Layer 4 of a small transformer language model trained on English Wikipedia (11 layers, counted from 0, width 96). Numbers have three digits each and are written without spaces.
A neuron's activation on a vector x is squared ReLU(weights . x), where the dot is the dot product.

Input weights of the MLP neurons that the questions are about. A number n stands for (n - 500) times 0.0031.
n0: 263609551439718375460530384448359321651660370454570567534369383563385517459475460382303376543417568504494614235591536601540636553545360434493421731618209278352375475439483734552553464572099682613543305508433471391573693502660326583630458686496429567545549624602532431466485451314333487404
n29: 581351360557534451510552737538651293452527225436393612511608373198511272462529475424473575625490437406273422459582314329309521420384461457562270241575267322532620616373538559361428533312437414340478175517571502472521497530632402458588443681779566305467542421594809521514639350423535449407
n36: 315458302473398368406536432587459473384561472357412614528566382537362537440506523751466528380417393587638613516581391351496475501580668490626487750465507401519410295380348493351592485458584423517478431587533556385560505730553500576485132503476460519438468535591444692414435592730406604749
n38: 500556378617598462641524641648472426453355462497293430466666488627428548383532395477364671549488548547562607421646523633668341380314637494493645561480434338350535407485531564638430572681589649550269405468475601599821633524472422743427326475648431619394584686369559420343226640531656375465
n47: 583441434508593646358527544562471517460606377553542451584759520425752395503433449581551398446212368446717543474410433386462598258524544597514470620498423584352739476510566377452384716588566592499574542567452445556454215474545613508493494347544703370620437458413916552342647676539430347546
n49: 376752407481613443551415601471407545564438394488340535341550581649554258704621358550542564651498365555463576485518445866529574560273514540440487507539431508453707376542406496417371472584364600273472375683393634616527124378413512483588518472604454485431627501570531412532501637402685593516
n53: 645389441604604442550608332562420502409595382427430424376584655529526706631624543564430582367210322306678661377693618455560562756414302590436385478558307525441445662465551419601331246483501464487663612493470441313459331616665410428490466509474423552483449471660500593636489572369491727579
n56: 587370644731227630400794399640575470414420342682522537439630420277499493388485520305553416519513459381470515581619383535594590544437344751553590550778453583490625376394539437436563522445570465590508606285600498675494671519446488265482479547596376449594431399842667377496465576482686527662
n57: 518418448536590510441567371650613453485515545583373630500520567579417654447441380442527459545613502532413681393253592434449727352537230580484540437691401646412519629336311660348506485614654531385665668416497636382500484424413466297631617543495446631701614470687769519679509512410538565568
n59: 590630559550616594551409354419375672562439681386330558506524446548489625552518538304417476273695631328628498521593214490528540631512345593610756716513372374465514458430468513564710440401483633463592321441280404368573714403439477468498360553543502457653534273470373455467461588613501438448
n71: 410334454439560501424588363357531503498356491331601955411589467424584460446475643498363545398607323446603538589612466587414504607447450547665290612561651366377539450391301432437486472429508405616432417483434453537580646415472398485330560635746425675506487468535518512464530618484375631644
n73: 585448308759671199422421469554514585579442317513465479533573543557595354437418510519604504091298453406615489547702426487532305506564560376483610607535444513477408555557527722417425466430685546444427469459384341545405759407562263717304197448556564574491687456421798637665494573437516400205
n78: 616709637614436340497571646603451575549433414477535707477649546471629400497457464362432566534598559575600377418602477598431565458519571455533477774560657428328436463382445422621302677423441510547309472302345366634801439692536527581550497598509502562347450622503514606463375379369248336523
n81: 310411421474403459650459463285447469580690429374385565487460421547431370641744455451509448438523420550331679364433405541597483459512611515394574526504391411568502423260342499387483459640567572387401512401534428329422281462355615326697513261285482392462494510490702398292449539506497405488
n91: 642373214431564469320665492464589481545506436368334674519515476564562584485617413481669569550450281476546497582406494588515416550715684448445525405656386468439597453632413485483460318537530454417563544306506514507452475573581403710510556550603657314488628323648607617347455518513491388466
n92: 509657588549750394473575431554475740459363439635181492471614574221514570422457421497508674493302446555509667431532613512636512535661452603735593487626638375608604431284353447444730527411421404551531542383579328277731539783467416443521728359585452695511480653423612518579502546553418414720
n107: 445352680444553603321514501459707669300285574529607600557471537524390218537406387273630448453480395673635578339443735612479444507635430476466467482355465302499515443292549673608456429492420371670623463496566520569436361596410450682473285476578464440367607656468528704353449491476495561619
n115: 649423355465388638288540598575746645614543531416032357449544552589494388474453447444454558503389534475647607576700486404543478499604434430388300545454417367370481348720604331376494550575346456501477514566371556388351634337669562473404287386505528541246531507482570450562430626435487616520
n116: 379559381403561474392574396540491689419559449463406505405369258664394346506545695480436422534590483450701443480540448471281532400533415529571545370429452557379461420417688652507454370484327596566606477623390439482494434680503550321466386477330539358378401465489614534527479583467449734611
n120: 502353539814504623625535636288583478590709847583540468493635393584492433479504531649518293554604587407563700325754611543552448526215420530499338645509222448432500616454541416357519425631399510556460625674371489645419548204403630492400469446450358498445520588385668541254293575475453514196
n122: 579533448484460521488710483399444749536582405667477598645463552468418299529616323217414475493399479470523530658628461697458409388574467459499446302646441548518643546570435487492514459399384427539525504452391667501410543479428515541315480726472405342494532439464473710452455452415550355415
n128: 629577510383498521632467411522560500655689735523397717358517528687621490459570683514200478586688418504539609362451268402387478496532281307578643560573442248542646441520360439591406468363714520286732300404660683578591528496390420453564499466610544456407646427514606400663713352284733519530
n137: 451497326572524341608492435507535562432599420542439508536586439416391581298570424561405483319417273531716720559742525504453551576335443472385593559457422499424435384556359642562588513479543490459548509586351416326589506456468635373671493480544489450577560582456500398635232559676544417558
n156: 668598451444588479397636529491640390731239462476557488525641497432482439421420386521459343460758769582632550560515659384461646557644517501559323732413449509391550659531573478685400440406603651641334631557419499500589380420315472416412405333645619527386490614427555466518475495485539548521
n163: 592310517630487409341631537568518743617492494255574591363457430596549333760641364598256332420386535547545618527770525391506550559578504335693237592535444559449595503604491453471447576555662640518620626682470318394453647271501481663598256461449444636479557386275572405479587677576451483548
n165: 542376565399575531408585647672692467551607509357642385585618504297300500435463391410461467483515523454404385476635428492469511504571201567362488584778485489559264634444493312308273528426463578587447414455411532352551457616334399498465711661330565539540429499398642690762433475518677520468
n176: 691421345645475461544522522706464581591378492570506517550625580367600670520580332447564673399514479447449393473341442542631559745410246492739493636720517562637683444486523459604438545369540728469225618539730384426623650485420433542531487447591395458580842572555447542438729817688513368586
n177: 605355656366454474509658779503376509714370490465469700567537610559465290451553295501512490506395613526376432498662434503457522599601403720450378509652474531358103520426476442623460639516618519468666505474355503534820582472509514563345434462399405541376428498435556628490397427787533485492
n180: 710410296654574362681489482426387608551514592375214566693503545449488575516756654352423545500425337398622577585532271423678517546561420407577516785525330627540480611575347382537536409492503625352666726560370571412673582694388584401486467351495699854407580653407546628571528462582391660693
n181: 673400487436600418445431473293496586511599533601613587626536410500328524661577628571508483626496624458530671410471529645538511701388355401540678397325569392535508556365479513357331437519363489692465459468580668291472537582473395547391427646483494573424513184418319251349319446420641383447
n189: 506639382370478675345349514557511561521509460453449474499373492491224403406564454488501353514462447446562621484500385708409428425684463547505528520658424460640415508591636427307308489422544300655615504439415460534753487665397580401401525375304487426490433421370495484305561583436572406413
n191: 533615491361367503427423509560581619595263590199515448433806376376685568422578655580378488383573636616403580605616487654753437732412421440725418554431477560474501577548574518369561634377571326676334442528447365410424493602583633616467283358411493643632431623507476559572540486461458408560

Each question shows a token from some text and the vector x that enters the MLP there. A number n stands for (n - 500) times 0.0081.

"rick": 607500593767376592542455579764399460494284437585569570326472320404606538476635371617538509649369433504388416722210552300560251316582489337459547504464396379696461490380649431681555306577372395822385420566563513617493432354559502422488428753353590608572387390331463486739578578595458652414
Which neuron fires most, and how strongly? n29, at about 3.1

" two": 552575575636394427594459493598317526568334463389465490426508478478529547595753430528664534462427371544404598707212571169480428188552566382360483475336483446546438600378672501820569277413529452615513419485715598701502493407604775374510503713319619564596450379406354518714422280536478639412
Which neuron lights up most? n180

"onst": 608563543535224534673284576689402487576257513561551486420517224403561683710496512475659496464566477417312652593343586348354472135432528367488449444325289422507464333452418496610558357526620623545358467508626446717592444268759527459569434629389558613387278486475413422637586619427368708453
Which neuron lights up most? n29

" F": 337648577523503434582488461625492602498215492474497423510435467343583528524636487578616518406439287536487574888315518413486399232517547429374508590442464446701404422648533492739653424498375386817518436340574504713538638280643381236628666585278669546574616447356350328668534571554409528427
Which two neurons fire most, strongest first? n137, n92

" issues": 399745677545197592490359424464405419621260474586432374485359504466527576630601464491600561516393346447367587652082593423450451275519544348408587508364543277630395469382527428712564256552366556573567468582554476768457561338522792415338426683410646564629406487421375367528483449589337502467
Which two neurons fire most, strongest first? n107, n81

"book": 423738510491325572576478488579515481561429545560573334426425485378549630530586404544500462569397390562314540725183501306582446275569528319319692376232377373791481461303620314738539303620397377702522404472534531656548482388653623416356570695410570574653470365382335417610532436548301566413
Which neuron fires most, and how strongly? n189, at about 0.29

"ted": 379808606597426512357360502520491448564396508481497468698409519500591553563710368526545558480237528565274484614287513320500283229500447525402563376398436465643452522296577362724555201516375505619468454344640591668579571288474647441515522584249585449564311384353370350745594547517334586348
The three highest activations, in order: n189, n81, n122

"011": 460702712609464535576468499566401379466413399369483365596390369397641715655737472660463475594352393556450614735309578353557403351514445383257696485282457494625349570325521377803473297621602451633434431431612502736610513325650582324390584541453578667706551371505416526648534480453337553318
Which neuron lights up most? n53

"sis": 481737635460228595535443484554458454605402477521427425458403478398546706673651362510610560479332421562282516544221554322420420262591661455390600386347463420684451512334602368690562215628324494674480447518556540853479477389491713401394515645277574687617340422430392413582463494518339607454
Which neuron fires most, and how strongly? n81, at about 1.7

" cl": 376472475748410487607375450512503675370441502449518398409442427428507590487508334591677471611475310496376487723260608285438276317568761367465353355179492381653464608420508490608603309539637550583413405512699533805514612427517540369482657780428529565558216506579322503583601656564550543403
Which neuron lights up most? n29

"el.": 301675558588278539505539438471370448589457482443485282360615506408530684734579339549484506624375495499476585705361590289428444383535519609402626391340430430688407444362596477639447232515454408750368538632669513861546659363499775412532539661504606472529568489297405547796481517558361469304
Which neuron lights up most? n120

" hand": 359699645637403620524484430631492417536273648522434485501404452455646409588667300396719469376410363408359536742320578310461451180458397450461523367434563301491616446489632342708569288585429583616524442590661605674595528298507602388493597703378593542602399349351383555774645541561268498415
Which neuron lights up most? n122

"\n\n": 367501716603398518535507539419345379576316405488497392443471515407489603689579425586561492498424482510494622702315627341460351444635551511464545473186373286629406394546520520677324193643419422522415324584765419673441702449523809354511487687373536651652538310388564329805440528484483593459
Which neuron fires most, and how strongly? n181, at about 1.2

"oth": 447581538490407619666323454557444495650488536682556414417435443344559321550517266550594607420327416535393625602412597319462284125468613283313613407358531458602475448354599304664597261504567572693393343574570398798681390383577611458402500691416596487499372374489356581652580533551329714488
The three highest activations, in order: n107, n47, n122

"hest": 436564572558398559572462424614394407645431449534689582513421434520489564422642321538709489329457337529391591618391614177489442150473516388328567349472403335598296532302514402676649199509308538581349465403630400722562603240711660476550549591410537565517495440460372447682439533677256581532
Which neuron lights up most? n0

" the b": 482491551678523580582345447603616714498287428550395433559510521541652515608635266593540442583378349599326624795438548280601391290522574319344605380393418461591406441488502420708586250508483575616550402491770481758594680395625585306594740714391718585632484383484424497530622531541385442327
Which neuron lights up most? n91

" is": 277541649558363514565349485573435459498336438544566379451625611455508510603619455513551578483458474511404484645303629423348396422533547368452482404475393407559429484380505407759807107465515443474488492577559645821670723335526768325393484671388702604673406441401393432847575534495366493414
Which neuron lights up most? n59

" c": 292469512556475544542352394507348733511205480501425462408401421393634518702490383460694400483475558373355641693282369257431369312501588370359461449297566471806439617577573475640591273645508524576554354522675609781532735362661433344470563733474533549549429482372382362660457537537449597422
Which neuron lights up most? n59

" in a": 421600691536460450522428384546536531443271337577445394420569417590715543645748201545588486450474464480475473724309541360398359443474549418344594515363464416648443575232528405712606265422591505585531435473609575817510617543600759429558612550260595603611612387376398423847518516424395496313
Which neuron fires most, and how strongly? n73, at about 1.2

"c": 506509599524487494507370431513336598661390407453319465383480432411610607598543283489652484490521397376483661702417505511384410314523631313346433401317549533753400627545427504551661185698537553544473317548630573824546717244785289303551561792415469528631480412385418470634498582485407491482
Which neuron lights up most? n73

"s to": 460670661493331452386563379461556470455357357418397517400568646612586556578679413496641524501331309469370527734152565407507393389443552411364475524312489486492426509284524364658632286509551625585384396547571519822590615313494718268435437636359586524619434369264359448763542563524357514290
Which neuron lights up most? n49

"s a": 469613739559426452505414385577557542420268462507476344455509504639654522661767262589561464389443455473512391640345521388377436397498519364341627499317420384595400615317453423634663209431486547531482471546636631810530674443635779335611589575296558580632523391352402406851385538412411535380
Which neuron fires most, and how strongly? n59, at about 4.8

"ath": 321652657698381604619443450612497453591477497505488528421356430437541535508715353494618459584263421581414465498189615221433301213517553256412702422420374398570494440382512560666516177685428480603486383546651514582725513431633573426408550717370566497602365386366478483598599529478260709449
Which two neurons fire most, strongest first? n0, n116

" My": 471508638589461663578464562548574552531297673465533410373557503508325514528571433620430549503480383476307489789263413292532497258448535317496518546335432339688437401481465386666693394531552479740618522450738581692548480470733633468617621753221415555637619363382408521837543481689424502378
Which neuron fires most, and how strongly? n128, at about 3.4

"ort": 510639689636400485543461453743470395598250572597565561587567398503568623462539607531430575455529367398387560682297572375495298116488495361393483545356370318632494517438492297592675406602399318829352393511568346767505460537607440417681506709471615541540384660371402587514585618663412647326
Which neuron lights up most? n78

")": 298611552500327475465475456561417506483377516475476423359580426515596570493697460669462593589439478574345558644284491338491310339518545532308583376337470587602495483369620424697571140613383437651513376614673459686718546349556763471267548737305649627637562227382448438675481455530291572400
Which neuron fires most, and how strongly? n116, at about 4.3

"s": 420643501596217523534485410596433730499400592507451465586589487592616614657690464564576534423287325469477529703159569444512334305535512545347601556462500384476450499315696481557643278562522520558500494521437404748601586258569672408460387782304766658710462372437484392646333508568294529493
Which neuron lights up most? n59

" M": 376584559526478479794481503577507668476189501575482494323384412483481686555551414561471521579448410516479607756232636379531365266503617375422472584330578445679501465531555408624603330389451440653444424413588536819596492429720423270531575748188494462727525532305399434691588450564321539442
Which neuron fires most, and how strongly? n92, at about 2.4

"om": 415659579502318663560385607671561655561480538597611447465569481369600521616689422468609378534300401413425443748218673350524348261528563347320650421263507460698468644281570285604447251539488441553444376482586529677559437448555538417386570718248462505600328310292434468665527476563367604430
Which neuron lights up most? n165

" lab": 454623612594345350587549635595441516705338348491579615451528559453765594672628360461691485446439425557408586772265588222405326243473597351304650376392525337608415394584571328671561399709430382644574457435597612668623578348663548324417558614439617651456455481468321370431656430512369454472
Which neuron lights up most? n78

"2": 513542732554497451505587486629374456464408592525581487509547525481584731746709394682527540577526315417477760746236656418515349336642570496251609531353399384695414519549681378823551191501406506524509459423601592623482646413659612281437458746483522592644481489370406572636454555665489567472
Which neuron fires most, and how strongly? n53, at about 14

"land": 475514534582338560592417475556419574561399533568627460476467386377694626502648429581503498610326399484371421735256592318423324236551533420394568468320386387684422443202574396679633244552363391769411354463532429541394407341625575364395505655344611653566380337323302383684439571459372613342
Which neuron lights up most? n181

" +": 361647574519234599579459553522384502544365543375476542541561397522685570504684163540495568669497505482353471672371490503484347354506647511297507429328518487684249525319554444675573281638469467675506477551605730732668541389603650308407528595236438566463594496324312544751510480718475547332
Which neuron fires most, and how strongly? n177, at about 48

" and": 347625510406442543551564533438412548537342391350402427418621467431526533579639386596627496594413374542353442747251613373501328247464562434188599446381426458723381400354478454718509166580441449575452340565550589810588488406542627481443542586412536578644546439314392389893515621518463483297
Which neuron fires most, and how strongly? n49, at about 15

"ested": 524763562543373567365392387523536499587396442514552408615436550406605577554703360511577576619303599523249593630204639399419331180512522517448586373378411534642536442207523381770517353541407535663395412377671586767620578287528649461513581652354449507692358429354412352690566515545450583535
Which neuron lights up most? n92

"ly": 444648583515428579534512472555470482493560550485496430543549484342477561543745446537603548437236510572355509764249650291590454333427519362299582459350388456524471467401610542693608127597499437778471460452568476688477560277499632359470444585381514525594411355333301408955361518558427655491
Which neuron fires most, and how strongly? n137, at about 5

", it": 347482630514419336500400576484342534578329514553445369416588599527607569528625410551621543532341381516283513724328616326328429348438487440252666454350449337555457509490509458792522263656294482609481621576613608816622633371485647213433525532250636599599451408380316383674510453585413575340
Which neuron lights up most? n177

" their": 473617611498395508577372463627448572560295582458435467443659553485641541621616415618491498531415420523430505736228432290556434302515527363397657490357498330653468515276448518723596302555517494563456309388699673752603649332540789355568517667334632524637574440341317333777598320482404420444
Which neuron lights up most? n128

",": 294678517538341558492484568462335504558310467515475434428657493530555687617644603647668544652393491521486555662349672344441388295555478415185597427250396386690363550393663493603535206506456531572455505560725481824565567263540713386446499611411520543636550360466530367748529562545426498264
Which neuron lights up most? n120

" the": 443592563510480500527428417626450571462297402486380422457769593448513490635650391555593580559444448512427517696293472319523485228491501238321590499330437424569351537264483487677539233544466547550379425405652593824571527396627827303525588568247604565516582382352397493789593494463358596357
Which two neurons fire most, strongest first? n180, n81